Layer 6 of a small transformer language model trained on English Wikipedia (10 layers, counted from 0, width 96).
A neuron adds its activation times its output weights to the MLP's output. To switch it off is to set its activation to zero at one token and run the rest of the model.
A neuron's activation on a vector x is SiLU(gate . x) times (in . x), where the dot is the dot product.

Input weights of the MLP neurons that the questions are about. A number n stands for n times 0.0044.
n24 gate: 53 37 13 6 38 11 55 37 32 -1 -31 30 -42 19 1 6 24 -10 -23 5 -19 35 -28 13 2 5 -59 41 8 -15 -42 -2 11 -21 61 26 -36 59 -62 52 2 6 -38 -16 18 43 60 -17 8 -25 -32 -8 -2 -10 -5 3 -32 13 -32 -8 3 -13 7 12 -1 -61 18 26 18 6 -2 -11 -26 -10 17 -22 7 0 -1 5 -24 2 -49 -9 11 20 27 23 -5 69 40 -1 -18 16 0 -14
n65 gate: 1 16 -26 -33 4 -35 39 -38 30 11 -3 0 -4 -1 -58 -31 -7 -4 -5 -8 -16 -8 48 -16 47 28 -55 22 24 -44 -11 -12 -26 -30 36 -63 37 -9 44 32 35 -37 -95 -17 -5 -22 -17 27 -10 -31 -18 -30 0 -16 7 -36 7 -10 33 -5 2 2 -46 10 -33 -36 1 26 16 -33 -22 -44 43 8 -8 -11 2 19 30 -19 6 -18 -1 41 -25 19 12 49 -29 -11 35 23 11 -13 -34 -9
n85 gate: 30 -16 10 19 -7 16 23 -7 12 13 -9 -54 25 9 -36 37 -10 6 34 14 34 21 4 33 -56 3 -26 -19 59 -10 26 -9 -6 -9 -44 38 -41 35 -6 29 51 27 41 40 -10 19 -3 -33 -16 -17 -18 8 -4 4 1 -35 -25 14 32 3 -4 -36 -27 30 -56 18 39 11 17 -29 -15 31 10 15 -16 4 -77 26 27 6 -22 29 6 5 -22 40 15 -13 20 -43 -15 -34 8 27 -28 -13
n89 gate: 16 3 -13 2 9 -18 72 -58 60 20 -15 0 -32 -35 -34 25 -59 -4 -22 39 -10 -25 -2 41 29 1 10 62 -15 22 86 7 13 12 -25 39 9 5 26 57 -24 28 7 5 -25 14 -12 7 -8 -18 6 21 3 15 0 -33 2 -25 -32 -26 21 21 -39 -13 9 15 -24 4 -12 7 57 58 7 45 26 17 -11 23 26 2 -56 -28 -14 31 -5 -13 -1 34 -18 -13 -5 -1 27 9 -6 13
n116 gate: 2 -2 10 4 4 35 -12 24 -5 25 7 -34 -6 6 14 -29 9 -12 14 -21 1 2 1 22 68 -4 9 -19 -9 25 -39 -54 -39 23 24 -77 9 5 -31 -9 29 46 -39 -28 -15 -3 -7 46 -17 -27 -20 9 43 19 -12 65 1 -42 5 5 -5 -1 13 13 7 12 -2 -2 51 -51 36 0 -21 42 -8 10 48 -5 20 31 -19 -35 -14 -25 6 -31 2 -18 -9 -25 20 -33 29 -15 -15 52
n130 gate: 31 32 6 -22 -61 32 -16 -42 -19 4 20 5 -33 -10 -29 -8 12 3 40 21 -11 -37 -33 -29 19 -19 -22 23 4 -7 -15 -29 -27 30 59 -55 23 -39 29 -27 -24 -25 -19 17 -6 -14 -1 -16 42 -53 -68 -15 -35 -9 -3 19 2 -70 -23 -22 40 -1 -19 -55 -9 -42 -8 16 28 -35 -17 -20 -26 -9 -6 -12 -44 -25 -7 12 -15 4 -2 -5 -33 1 -35 43 -3 28 67 18 -19 20 -25 20
n148 gate: 49 45 -5 -13 -9 25 20 8 15 -30 48 -41 2 -4 52 10 -4 47 5 9 7 20 6 -6 13 -9 -7 2 -38 47 34 -27 7 8 14 29 -13 -37 -21 -18 -17 -24 -18 37 45 -14 1 -5 3 -37 -17 -2 8 1 11 46 46 -28 8 22 -15 -7 65 54 -56 25 20 -37 26 -13 16 -27 -44 -57 12 -32 36 25 19 -40 -3 44 41 28 20 -17 12 20 -33 -13 43 20 6 -11 -40 -17
n163 gate: -14 31 4 12 -4 16 22 12 30 9 35 20 -16 -11 2 20 12 -39 -25 37 -23 1 4 -12 23 22 -11 -33 -17 -36 58 -13 13 -20 11 22 20 22 9 27 -16 46 32 -24 -27 -62 45 2 -22 -26 -6 -21 -50 -49 37 -12 43 4 -30 24 -14 -17 1 0 -41 25 10 -16 21 23 16 -1 11 -31 47 -10 10 -13 9 -8 -22 25 -21 -2 -7 37 19 34 -24 -14 49 -38 -13 5 36 6
n186 gate: 2 -20 0 4 -9 -11 9 12 -17 19 -29 -14 -18 -24 -7 22 70 1 -7 -20 -29 51 15 10 9 17 -3 -14 19 -35 19 25 2 -4 -37 -21 -16 45 17 2 -21 -21 -12 -15 -83 -32 -26 64 14 -21 -12 -30 -15 4 -21 -22 32 27 -2 -4 2 -14 15 61 23 3 17 14 -23 -26 -47 21 -13 10 21 -20 18 31 -16 -2 -20 -41 -19 26 -26 2 -57 -64 -2 -8 -23 0 47 -28 -16 61
n24 in: -7 -1 -2 60 5 61 18 28 21 10 17 17 -46 15 12 8 18 9 2 24 28 41 -16 -27 34 2 -5 50 -4 11 -23 8 -51 34 14 -3 48 56 -34 72 -7 69 -33 -46 -11 2 2 -43 -26 23 1 29 20 -17 24 -26 16 -49 20 37 -51 -11 21 -9 -1 -22 -17 -1 -8 -19 -6 21 -2 -10 21 -21 -48 -1 40 -16 6 19 62 -19 3 34 24 50 -44 17 47 0 -63 42 57 -6
n65 in: 3 31 42 -22 -6 -48 -16 -18 18 -37 -1 74 -33 12 -38 -8 -6 -27 -58 6 -1 -51 -21 -56 -39 -26 -12 75 -12 -4 -11 1 -12 41 36 -19 5 2 2 18 -3 -11 2 -3 -27 22 39 -48 32 21 0 24 -31 -5 24 65 35 -9 63 9 -17 26 -25 8 32 -26 30 29 -3 29 20 9 32 26 29 -16 -12 16 -8 13 -8 -53 11 8 -27 34 -54 -2 9 21 2 -4 -53 5 20 1
n85 in: 3 33 -12 4 -40 -25 29 46 43 -1 85 3 -63 -28 15 29 26 -20 -17 -39 56 -11 63 -25 3 -12 -9 43 5 13 33 49 -3 9 -24 -41 -83 3 -19 -7 -12 6 -14 14 72 41 30 -3 5 -44 39 -30 -31 10 62 2 -3 -9 6 4 21 -3 3 -1 24 -8 50 55 61 17 18 -15 49 13 -17 46 18 -12 -34 -39 11 4 -8 21 -8 -1 32 22 -52 -61 2 17 -28 30 -9 -41
n89 in: -9 0 29 -18 37 85 -8 23 22 21 -42 61 -47 71 22 -56 -20 -12 -11 -1 37 -2 9 12 9 -17 -2 -22 40 -11 -33 -12 50 -49 1 -2 -27 1 -22 3 -15 41 -30 37 -22 38 5 5 -35 33 -7 -27 20 -23 31 -18 -9 26 -40 20 13 -24 -55 42 -1 26 -4 6 31 56 33 -24 7 32 4 -54 3 -32 -22 35 -38 -64 -7 13 -18 13 -3 -51 -37 -4 -17 -15 13 -5 11 26
n116 in: -1 13 -19 0 -35 23 -1 -19 4 -47 -7 -23 14 -4 -24 30 -29 -10 -29 40 -1 32 -50 13 -51 44 -27 1 -3 37 63 -16 59 30 -1 31 -4 -14 85 3 -36 5 3 4 48 -16 19 -49 44 31 -3 -27 32 -41 -4 18 59 3 20 -48 -24 23 12 0 -33 -14 -24 -14 29 11 27 21 23 -11 1 -17 69 6 -18 -6 3 -15 -3 -16 1 -25 -23 -24 42 -19 45 -11 0 19 13 14
n130 in: -60 -23 -25 53 -25 -19 11 56 17 -9 35 -4 -32 20 14 -21 -26 -3 -9 -35 2 -5 5 -28 9 14 -21 1 -25 13 -73 -37 6 53 -1 -3 26 18 -3 -45 6 -12 21 17 -1 8 -7 18 -21 -11 -71 -5 -33 45 -18 -6 17 -11 -6 9 0 11 -16 17 12 5 8 46 2 -46 11 29 -10 -35 -17 -10 -32 -11 10 -26 21 6 -28 22 -13 37 21 27 -28 24 6 -8 36 -32 35 -41
n148 in: -14 -7 -12 54 -9 -70 -2 -37 21 33 -74 -22 -6 -24 -44 11 19 -8 -1 -7 -24 12 59 34 4 29 7 8 -37 9 6 3 9 35 9 -21 -36 -49 -17 19 9 13 -36 -13 8 -18 -43 18 18 36 -3 -6 18 48 50 -7 -4 -12 -3 -13 -10 3 -2 0 11 -32 -52 -19 -9 -18 -19 65 33 14 34 -18 -55 -20 37 -41 -25 -9 5 -27 -28 -4 -28 39 -13 21 49 -28 23 -17 12 -43
n163 in: 0 -38 -5 38 -2 13 -30 -9 -37 -17 -77 -38 -3 -2 3 10 2 11 34 45 2 -1 41 -33 20 0 -38 -47 -22 -28 -53 28 -25 21 19 18 -30 -17 -2 8 5 6 29 -4 16 -33 33 1 -68 -7 -24 -4 -9 -2 -2 6 -34 -77 -19 -2 -20 21 41 -34 -6 5 -8 8 -7 -23 9 -33 -29 -2 -9 -29 6 5 -34 -47 42 17 -15 17 -12 -9 2 -32 27 6 -27 -34 16 20 7 -40
n186 in: 9 27 5 -33 9 -23 51 -2 -12 71 12 5 18 2 -29 -5 38 -47 -7 -39 -7 -19 -38 -14 -12 51 -5 23 -3 -14 -16 -9 26 4 6 -24 -4 8 8 30 -14 -54 -1 -6 -10 21 20 57 5 45 33 8 12 21 -33 -6 44 -42 25 -38 9 -9 56 -42 -7 13 41 18 -4 -30 2 -45 -28 43 -2 21 -22 38 -4 28 -10 -4 -46 15 -31 -19 6 -21 -13 2 -3 -32 -24 1 19 -21

Output weights of the MLP neurons that the questions are about. A number n stands for n times 0.004.
n24: 37 -36 -38 28 15 -29 -11 16 9 -12 -19 81 -6 28 -4 -28 -21 20 -21 -8 4 -40 -56 -14 -17 31 -1 22 0 -38 -35 58 -17 -15 23 60 -28 -7 7 33 35 -4 -67 -23 -33 -52 -24 -42 13 9 -30 20 -32 -24 18 -22 -90 -15 26 75 29 -14 -7 17 -41 -28 -6 10 18 -56 -14 -28 27 7 -11 -35 5 17 16 6 -11 -18 60 -32 32 -28 23 74 -4 11 35 -26 -2 -1 7 -18
n65: 8 27 -24 -34 -10 32 -5 35 -18 -20 48 -15 7 -17 -21 -28 29 0 29 0 -30 18 -2 10 -7 52 19 15 6 31 39 27 -41 -14 -4 -21 -7 5 23 -32 43 8 8 -38 18 18 -8 -17 7 -85 20 -40 -33 -17 -62 -26 50 20 -27 22 -20 5 4 10 -27 -10 -34 -10 -20 -29 -32 2 -19 -27 -21 -71 -38 -38 26 -16 19 -26 -5 1 -40 -43 -3 8 -11 -22 18 -52 8 -18 17 7
n85: 11 -6 9 23 22 14 -33 -56 54 3 -37 -48 7 25 9 -25 -32 -51 -19 0 -8 20 -11 18 0 -53 7 -15 -30 26 19 -2 -45 -4 -18 9 -13 -24 -12 47 -16 18 -64 7 -58 16 -39 -9 -7 49 32 51 0 27 -47 30 42 -4 0 29 32 11 -39 44 23 33 78 -5 17 -13 44 -3 -8 -7 30 4 -1 -17 10 16 20 1 32 8 1 5 1 -9 14 59 26 -49 20 17 -22 -9
n89: 11 -20 -46 0 62 -61 -51 25 20 19 -5 -6 27 -13 10 -19 13 9 7 39 -27 29 -22 -30 1 29 39 -13 32 2 15 -13 13 16 17 -65 -33 -15 6 -33 -34 -13 -8 11 -15 -70 3 4 7 -5 -28 -11 -7 -49 49 48 5 -18 3 -16 -21 -7 15 -12 -18 -9 16 0 2 -21 -89 -7 -7 -19 -51 -2 -3 4 17 -19 24 42 36 0 8 26 28 -7 54 -4 -5 11 16 3 -43 -29
n116: 9 -19 -16 48 -41 15 53 -15 42 -11 -10 22 2 -42 -65 -2 15 30 -2 25 -1 -14 -47 -20 -5 33 -56 39 1 31 -6 -1 31 0 14 3 4 -28 23 21 -44 10 1 3 5 -15 -34 -29 34 21 -18 -41 1 -11 -7 12 -13 -27 -23 -34 23 0 -21 -20 14 -7 -24 58 11 -36 -12 3 14 28 38 21 7 -51 -9 -64 17 8 -16 34 2 56 18 48 43 -5 9 32 -18 -2 30 51
n130: 41 27 -12 -12 -3 35 5 -9 4 10 -14 48 -38 22 -14 -20 -35 37 56 9 -41 -8 -47 -33 43 -21 -14 32 -47 -25 -27 -26 -27 -11 45 -6 -5 7 17 -4 -7 -10 3 13 -1 -49 5 -50 42 -17 12 -50 -37 -19 -38 -25 -35 14 -2 -14 -24 1 20 8 -17 14 -5 -54 15 -25 -14 -8 28 13 22 -49 -23 -12 -17 -7 7 -30 46 -72 -6 5 -95 7 13 -7 18 16 -24 -22 -23 -15
n148: 21 -7 32 -25 8 -38 14 20 -20 18 -14 -29 -25 11 -4 36 -49 -19 -32 15 7 -49 26 -12 28 -39 19 8 -32 -2 -12 -66 -13 12 -23 55 31 65 15 -23 -16 15 8 3 14 -24 36 17 -10 -11 28 -3 -26 -8 -16 1 -78 -18 -16 20 4 -3 -30 -40 4 -9 17 -32 -2 24 -8 0 20 -28 -20 6 11 10 -35 4 38 -4 29 36 19 17 9 17 21 0 -41 -33 -24 24 -9 -40
n163: 32 -7 -21 25 -1 18 24 -9 35 -6 33 17 -22 -20 -25 25 14 25 -10 -8 -16 -21 -32 18 -4 8 12 11 -54 45 39 -23 -22 -56 30 43 51 8 24 11 -20 26 4 -16 -32 -46 4 52 26 -12 2 -15 -29 -20 -13 -25 8 40 -14 33 -25 -9 -11 3 43 35 -3 -18 18 -18 5 13 23 -17 -6 -5 0 11 5 -8 -25 -39 33 -36 8 1 13 45 -31 19 20 5 -54 -16 1 38
n186: -7 18 -16 -18 -7 -57 -14 -7 46 15 -26 12 -7 15 -7 33 66 -23 42 4 -3 -9 -4 -2 -7 2 -39 16 -15 43 -24 -47 -13 4 4 0 5 51 -8 -52 14 24 1 20 -21 22 -2 17 17 -2 16 39 0 -23 29 33 1 -43 -33 11 8 1 7 -23 -9 33 16 -7 -54 21 12 -3 38 56 -23 28 -7 14 50 -14 -11 -23 41 -37 -5 -19 9 35 -34 -1 -12 17 22 -7 -25 26

Each question names a token from some text and the token that comes next. It shows the vector x that enters the MLP there. A number n stands for n times 0.04.

Then comes g, the gradient of the next token's log-probability with respect to the MLP's output, scaled to length 1. A neuron's effect is roughly proportional to its activation times (output weights . g). A number n stands for n times 0.004.

"ut", then "or"
x: -14 -20 -35 -17 -8 24 -21 -26 -29 -39 43 29 5 -4 12 -21 17 -14 23 0 -13 4 -2 17 -33 -17 -10 -17 5 -2 27 10 20 -14 -13 -26 25 34 8 5 -19 -4 -17 -5 35 12 0 8 9 -6 -4 3 -10 -26 10 42 -5 -38 26 14 25 41 18 24 -47 -25 9 31 -10 -10 -35 5 41 4 19 -36 39 17 -45 50 48 3 -27 13 11 29 -22 -16 -25 -15 12 -18 -1 -41 15 26
g: 9 -50 -26 24 5 24 27 6 24 23 -35 -21 -24 20 17 10 25 -8 18 27 0 -18 -13 44 -66 17 15 -6 -11 20 -9 -11 -35 -24 23 -36 4 7 -15 -45 12 34 23 25 -7 3 -75 -1 1 -49 7 39 9 -30 14 22 52 29 -6 19 -24 -9 3 -12 -31 23 14 18 1 14 34 44 -26 -32 3 51 -9 -8 -27 -11 -40 14 -30 -14 32 21 -10 44 2 -2 4 -9 6 -27 -8 -27
Switching off which neuron hurts the next token most? n148

"ian", then "s"
x: 43 58 -10 -11 -28 34 -5 -17 -1 -11 10 46 -5 23 -7 -17 -8 -8 -23 -2 5 -10 -39 30 38 -6 3 4 -17 -20 51 0 27 -13 -43 43 2 5 -1 3 -16 33 29 -31 -22 -10 13 -17 9 18 32 21 -6 33 44 12 9 29 17 40 22 3 14 10 50 -19 -10 20 -22 -4 0 50 26 -17 -7 -23 15 14 -27 -9 -11 -14 42 -3 8 23 19 -1 8 1 -13 -29 -15 -14 3 -4
g: -21 -27 23 -4 -23 13 -46 4 -23 42 39 11 -10 -23 17 -9 16 -14 10 17 -36 4 -19 -22 23 37 -18 7 -9 -38 -4 22 7 -6 -6 14 -36 -1 7 -10 -47 -8 -36 18 53 -24 -39 28 -5 -54 -35 14 -24 26 -14 2 29 13 17 16 30 -16 -22 -15 -40 -12 -20 32 19 23 23 22 -38 -8 -3 -30 21 5 12 -3 24 -18 6 51 11 39 -37 15 -2 -74 -41 -10 -37 17 27 27
Switching off which neuron hurts the next token most? n163

" of", then " Mal"
x: 20 -10 10 4 10 4 -16 -24 -10 2 -13 -3 12 -12 -18 -24 -16 40 -31 6 -13 2 -6 7 41 -70 -40 -11 -15 4 29 -22 13 -18 -22 -36 2 -31 1 1 17 20 -10 -33 1 -15 -15 8 1 2 -3 -31 26 -26 43 -24 20 -36 7 -13 20 38 12 18 38 13 -12 -16 15 0 -3 39 14 19 -27 -21 14 5 4 -12 -29 9 23 34 -5 -12 33 -2 -3 -16 14 5 22 -1 -3 4
g: -17 -25 4 -5 3 -11 -38 -16 -3 -41 18 -81 1 8 -2 54 -12 19 -25 2 38 -39 38 -35 3 14 56 15 22 -20 -5 17 18 10 7 15 -7 -36 12 -2 -5 24 -25 -15 35 -9 6 -18 -23 -6 65 -54 10 17 -13 9 -7 19 8 -6 -24 -19 -20 -50 -53 -19 20 -29 -6 -21 6 9 -12 5 -48 -7 25 -3 -34 -40 -4 -13 23 -6 0 52 25 2 -29 -27 -27 0 -22 12 10 -27
Which two neurons, each switched off alone, lower its probability most, in order? n148, n89

"ah", then " ad"
x: 2 1 22 -26 -3 -13 -26 -1 2 14 7 58 -7 34 15 25 0 -4 -17 -59 20 -38 1 -28 49 11 8 3 -26 -25 42 -11 1 7 -24 29 -9 -12 36 -4 9 28 56 2 3 -9 22 -48 -2 -2 2 11 11 3 46 4 16 10 22 -18 10 17 5 14 40 6 13 -1 -25 -10 0 -15 -15 21 -44 9 14 -17 -18 -18 29 13 17 -4 66 -11 -7 30 -33 18 25 -9 -23 -1 40 0
g: 40 10 26 14 -16 -5 26 -9 16 -5 -87 -10 41 -16 -26 -16 12 26 -20 20 -1 0 -1 -19 -3 -26 -12 -3 -26 -7 19 -31 -40 -5 -21 0 12 31 -23 28 -36 10 28 7 -28 7 -19 -5 33 41 40 31 -35 6 38 42 44 -2 20 -32 -17 -24 2 -1 10 15 -23 1 24 33 -3 -4 5 6 -13 21 -40 8 15 -24 21 10 6 3 -5 16 39 -71 23 -55 1 29 5 39 -39 24
Which two neurons, each switched off alone, lower its probability most, in order? n65, n24

"row", then "ing"
x: 24 18 -4 4 -14 -13 -11 -43 -51 -17 -26 34 4 -21 14 -56 -5 5 -36 13 -26 -12 2 10 -23 0 -14 -10 31 -26 22 -18 -8 23 -72 -17 -4 44 -3 25 26 5 -33 -13 13 -7 0 13 18 27 -10 -34 -10 -14 8 33 38 7 9 4 42 1 26 -17 -1 0 -41 18 -20 -16 5 30 -17 26 -22 -7 37 -39 -19 36 21 -17 14 2 1 14 -13 -2 -15 -20 -11 16 11 -8 28 47
g: -11 13 -27 37 2 -26 43 -22 -34 -39 5 -4 33 24 20 -6 -31 41 30 -63 -8 -39 11 -17 -33 24 -8 -24 -31 35 -1 -2 -34 30 -16 8 -4 -4 33 -30 4 -23 -25 4 -3 23 -25 -15 -12 13 31 -33 61 3 -11 16 -58 9 -23 -15 5 -2 -1 7 -12 -58 2 -2 16 1 -5 -1 1 0 13 -45 32 -45 23 -13 24 14 -36 25 8 36 13 25 -33 12 28 -4 9 -49 32 -24
Which two neurons, each switched off alone, lower its probability most, in order? n116, n24

"io", then "ch"
x: -12 12 7 32 -27 34 -30 -17 13 -17 -2 6 -36 6 -7 19 -25 -8 -16 -35 -8 -14 27 -16 -12 23 45 -18 9 -20 46 12 41 -2 20 10 7 16 -2 -10 14 2 42 8 -4 -11 -23 -19 -15 -11 43 26 35 -24 47 -20 1 3 -13 -53 15 4 -15 -3 32 -24 11 16 -13 -11 -37 -6 -7 -2 -13 -20 -35 11 45 -9 0 -12 25 50 -6 39 -8 -9 -2 23 5 11 28 2 -49 -15
g: -25 13 40 3 28 8 39 -24 -18 -15 -7 39 -45 -19 -49 -29 1 22 22 -6 -23 38 6 11 -9 10 -20 6 31 -19 11 21 -2 -51 4 -28 -3 20 -13 -23 18 -48 15 33 -21 -21 -47 1 43 6 26 9 22 -30 -13 53 3 -14 -2 3 -3 36 45 -23 19 -10 38 17 -33 10 12 -14 -3 -6 40 11 21 51 41 26 12 22 -49 5 27 2 0 24 23 1 -32 10 5 7 61 15
Switching off which neuron hurts the next token most? n148

"on", then "vers"
x: 1 27 2 -4 5 -31 -2 77 -19 32 -1 -6 15 16 2 16 -34 -20 -12 -17 25 -9 -25 37 -54 28 -32 1 4 3 -14 12 -36 -5 -6 15 0 -9 -11 -29 -23 5 7 -22 -10 21 -36 24 -10 -33 33 18 40 1 -3 4 6 3 -2 11 15 28 35 -5 27 -12 10 36 -10 37 -2 -38 9 24 -38 7 33 16 -6 -17 -13 -4 -10 9 5 23 -13 59 20 29 -17 -27 10 -2 1 4
g: -39 0 -41 16 -18 24 -42 39 -3 -33 -6 -35 -5 -11 -17 8 61 23 -15 40 17 9 -6 4 15 5 -2 5 12 22 60 24 36 12 32 -3 0 3 -46 41 21 -41 1 -20 0 -8 30 3 -54 -4 9 -33 -35 -15 10 -15 -19 -21 34 -32 19 -6 -4 12 14 9 71 6 -6 -23 -19 32 8 -18 -8 15 1 14 29 23 -3 17 -44 -3 2 38 4 13 26 -74 -26 0 6 25 12 -2
Switching off which neuron hurts the next token most? n24

" on", then " the"
x: -5 2 9 11 5 16 -35 2 -27 8 -20 -2 8 -6 -5 -26 -12 9 1 -21 0 18 14 -13 19 -75 -26 -21 12 7 6 -28 -2 -26 -20 -23 3 -45 0 -10 -10 -3 -34 -16 -1 -22 -13 38 -13 -18 3 -9 1 8 55 -21 13 -20 -5 1 6 27 -9 9 36 28 -4 18 -5 -25 -20 44 2 35 -15 -14 16 3 -6 -15 -18 -24 -15 21 -2 -36 9 -2 16 -4 6 8 12 10 -26 -12
g: 2 2 25 -5 4 20 -25 45 -18 23 -20 3 42 -2 16 -17 4 27 -21 -46 -14 -38 41 62 71 -9 -25 -22 -26 -29 -19 -7 14 -3 -8 -19 -5 -8 -15 -22 6 36 -16 -21 4 26 -27 14 -8 -56 19 -12 12 -18 -3 13 -33 13 -29 39 -43 19 30 -27 8 -25 -51 8 15 31 -28 -17 18 12 5 29 28 5 -9 63 19 -28 -14 26 24 -9 -3 13 3 -5 -30 -2 -11 -9 -6 62
Switching off which neuron hurts the next token most? n116

"7", then "),"
x: 39 35 49 -23 -22 -3 22 -25 62 13 -18 -11 7 -2 18 -1 -29 -6 0 6 -5 -28 -20 23 14 -31 -35 10 25 -47 29 -38 0 1 -26 -8 15 3 -7 6 -16 21 24 -7 -9 -20 -7 -21 -30 -2 18 -22 21 -22 2 -8 -6 7 26 29 -4 -16 -35 -21 -36 7 22 6 -65 10 3 -15 -14 -16 18 29 6 14 -15 32 -23 -8 15 -24 -32 64 5 -8 11 -34 -8 -22 -5 19 -12 18
g: 26 -13 -73 -21 -40 32 7 -2 -4 -30 -77 22 25 -30 48 -12 -27 33 2 25 6 -19 10 -6 -1 12 -26 10 -10 11 21 12 28 -16 -31 -24 12 5 14 -5 0 34 -8 43 3 -6 62 58 25 17 -1 3 5 -25 23 -17 7 -30 34 -21 -1 8 -3 41 18 -17 5 6 9 -9 15 -7 6 -44 -44 16 3 -34 9 -27 -4 33 7 23 -34 -47 6 -19 4 -32 21 2 21 -50 -1 -11
Which two neurons, each switched off alone, lower its probability most, in order? n89, n85

" R", then "id"
x: -16 3 30 28 -4 -13 -18 12 8 -18 19 5 17 -20 47 -5 -21 34 16 1 4 4 -27 53 15 59 -6 -7 -6 28 -57 9 -5 -26 2 -13 0 -7 19 -10 6 30 -19 4 -22 29 -16 4 -18 7 14 24 10 -8 16 -29 -13 12 -27 -19 -32 4 14 -9 -3 40 18 -3 -31 9 -12 5 -12 -37 29 -11 3 13 -25 5 17 -10 -10 31 -18 -14 -30 24 -32 -10 46 -1 -8 34 -9 -36
g: -14 13 1 3 3 -6 -14 -7 -18 -33 -6 16 -13 69 -8 8 -7 20 3 -16 12 -12 -22 26 -42 0 8 17 3 12 23 7 32 -68 -7 1 -10 -17 6 16 -18 -16 -3 -39 -15 -12 49 -1 24 0 31 -91 -19 -19 -21 9 0 62 -7 -9 -9 24 40 -30 18 -28 -8 -22 -36 -6 -42 3 -27 -48 15 -20 -4 -47 -16 -17 -48 14 8 1 -3 21 -9 -12 18 -51 30 2 -19 18 37 13
Switching off which neuron hurts the next token most? n65

" Mor", then "ace"
x: -46 -9 4 -18 -10 -17 -11 18 26 9 17 33 -21 -5 16 13 -28 -11 -35 -8 -36 -27 -2 49 23 43 -9 34 5 -47 -7 36 -1 -6 22 -6 -20 -14 -5 -9 4 18 -4 28 5 8 -19 -28 -14 18 32 -7 28 6 30 -12 14 22 -27 -36 -7 -17 20 -2 -12 -10 -12 -15 -15 4 23 60 -8 12 -8 -3 35 29 21 -30 18 -45 -9 35 -7 4 10 39 26 7 -17 21 -1 23 12 -9
g: 22 -2 -22 0 13 -26 -3 4 -29 -17 21 12 1 -39 7 -25 31 -22 -27 -56 20 -8 -12 -4 19 11 19 -4 -28 29 -20 -12 7 -2 -22 -24 -4 20 7 1 0 -49 5 10 -8 -11 37 -2 12 -26 -47 1 -50 -28 25 2 -66 -29 26 20 19 0 46 -31 -10 -5 -29 -4 8 10 -31 -10 6 -11 65 5 36 28 53 10 36 -41 50 -10 -36 -16 -42 -38 -9 5 24 -31 -5 -19 25 -29
Switching off which neuron hurts the next token most? n89

"ia", then " p"
x: 20 35 12 21 -40 33 -4 -16 14 7 -17 27 5 24 -28 -32 -7 8 -42 -33 2 -31 6 -24 5 -5 2 -6 -19 -58 66 10 34 -14 -4 20 7 31 -18 -1 28 -14 1 -7 2 27 -3 7 -5 -8 33 -4 31 15 31 -42 -24 10 5 -60 6 -8 -10 36 -20 -31 1 4 -10 -26 -2 -10 -26 -26 20 -42 -9 13 0 -13 -17 -3 -27 6 -48 -17 10 -38 11 -11 -29 -34 29 22 -21 3
g: -22 23 -38 38 0 -11 12 5 5 17 -2 0 -12 -34 -26 -39 19 3 -32 44 13 24 -42 6 -35 -20 -24 22 -3 -11 33 -12 -10 54 9 -25 34 -9 10 18 -45 -45 -16 -10 -12 11 -29 -19 -17 26 5 24 -32 1 -9 34 -3 42 38 43 27 20 -10 15 52 22 36 -2 -40 -1 19 -12 47 -13 22 14 9 -34 6 -6 -23 16 21 20 -22 0 -28 19 -1 14 16 55 52 4 -46 -22
Switching off which neuron hurts the next token most? n89

" c", then "at"
x: -40 -4 -10 4 39 -17 -22 -2 -4 -24 -7 -12 30 -51 69 -7 -29 -28 22 19 -40 -29 -36 -18 7 26 2 20 26 21 -12 -22 -10 -4 0 25 -1 -19 6 -12 5 31 4 15 -6 5 -13 -2 12 5 34 -7 19 -6 -1 25 -8 25 -24 47 40 0 -28 16 -8 24 4 16 -24 15 4 10 17 -44 1 16 -17 8 -5 -24 -13 1 -21 11 -10 -53 -61 18 -3 14 16 5 -2 9 21 -20
g: 2 12 18 26 29 12 6 -17 -15 54 -42 -6 11 10 -10 -1 32 26 52 -5 10 -54 -56 -52 4 21 -9 38 -34 8 -12 4 9 16 -16 15 8 24 22 18 -5 -20 40 -3 49 25 26 -28 37 -38 34 -18 43 -10 11 11 -24 -35 -8 -6 -8 49 6 -7 6 36 19 9 -26 -12 2 29 -12 1 28 -11 60 27 51 41 -11 -1 -20 6 -16 8 20 32 -34 12 10 3 4 -2 1 -39
Which neuron, switched off, raises the next token's probability most? n85

"ish", then "-"
x: 28 32 5 11 5 16 13 -21 9 6 -13 27 -6 18 25 -26 13 6 -48 3 26 -37 -20 5 54 -22 -39 -21 -16 18 37 6 -10 -12 -27 33 21 -15 5 -33 -37 29 37 -50 -25 30 5 16 -9 33 40 28 24 16 55 -40 4 41 7 20 16 25 -9 5 27 -8 35 0 -18 9 2 13 2 -7 -5 -10 15 6 -30 5 3 3 36 -25 8 -21 31 -19 -15 -16 0 -23 -5 -4 5 9
g: -50 35 29 59 -32 15 -26 14 -7 -11 -4 14 -2 8 35 28 -27 21 8 -20 -3 -13 20 11 -19 17 -24 -20 -4 7 -9 -9 -22 10 -27 -3 -38 7 9 -81 -39 14 13 -4 47 31 -36 -7 44 -6 48 23 -17 -55 -14 -8 26 -28 -4 36 -6 -18 3 17 -28 -10 -27 8 -5 -19 -3 0 16 -42 -13 23 -43 -46 10 44 -15 0 -12 17 6 17 -9 57 16 -2 -36 12 -30 6 -16 -5
Switching off which neuron hurts the next token most? n163

"irst", then " C"
x: 22 12 6 16 17 31 -11 25 -33 18 13 35 -6 -11 -8 -29 -19 -3 -31 8 11 -31 -9 9 -16 -13 -37 19 16 -35 14 -13 -7 7 -26 -19 -19 11 -1 2 6 29 -29 -7 26 30 -27 -25 21 25 21 29 -26 -35 8 -5 31 -14 6 17 25 -5 -8 -22 -17 -7 -7 -28 23 12 -9 -2 -33 10 -23 59 -19 -39 -63 -5 28 -33 25 15 38 11 -5 -19 4 41 38 -16 24 11 57 15
g: 13 0 -24 -27 2 54 6 -25 63 18 17 5 -11 -5 34 18 -33 24 16 -11 17 -25 -20 24 50 12 -8 2 -44 23 -46 42 -10 -3 -11 32 3 -42 -1 -30 -4 4 21 15 40 -11 -6 -48 -40 -4 -18 25 23 17 21 9 3 -31 0 -16 -27 -59 -20 21 43 7 7 15 57 -1 10 19 5 -32 23 -42 54 -5 6 -4 -24 -21 16 2 -23 22 26 -12 15 26 15 -27 -37 -4 22 -13
Which two neurons, each switched off alone, lower its probability most, in order? n24, n89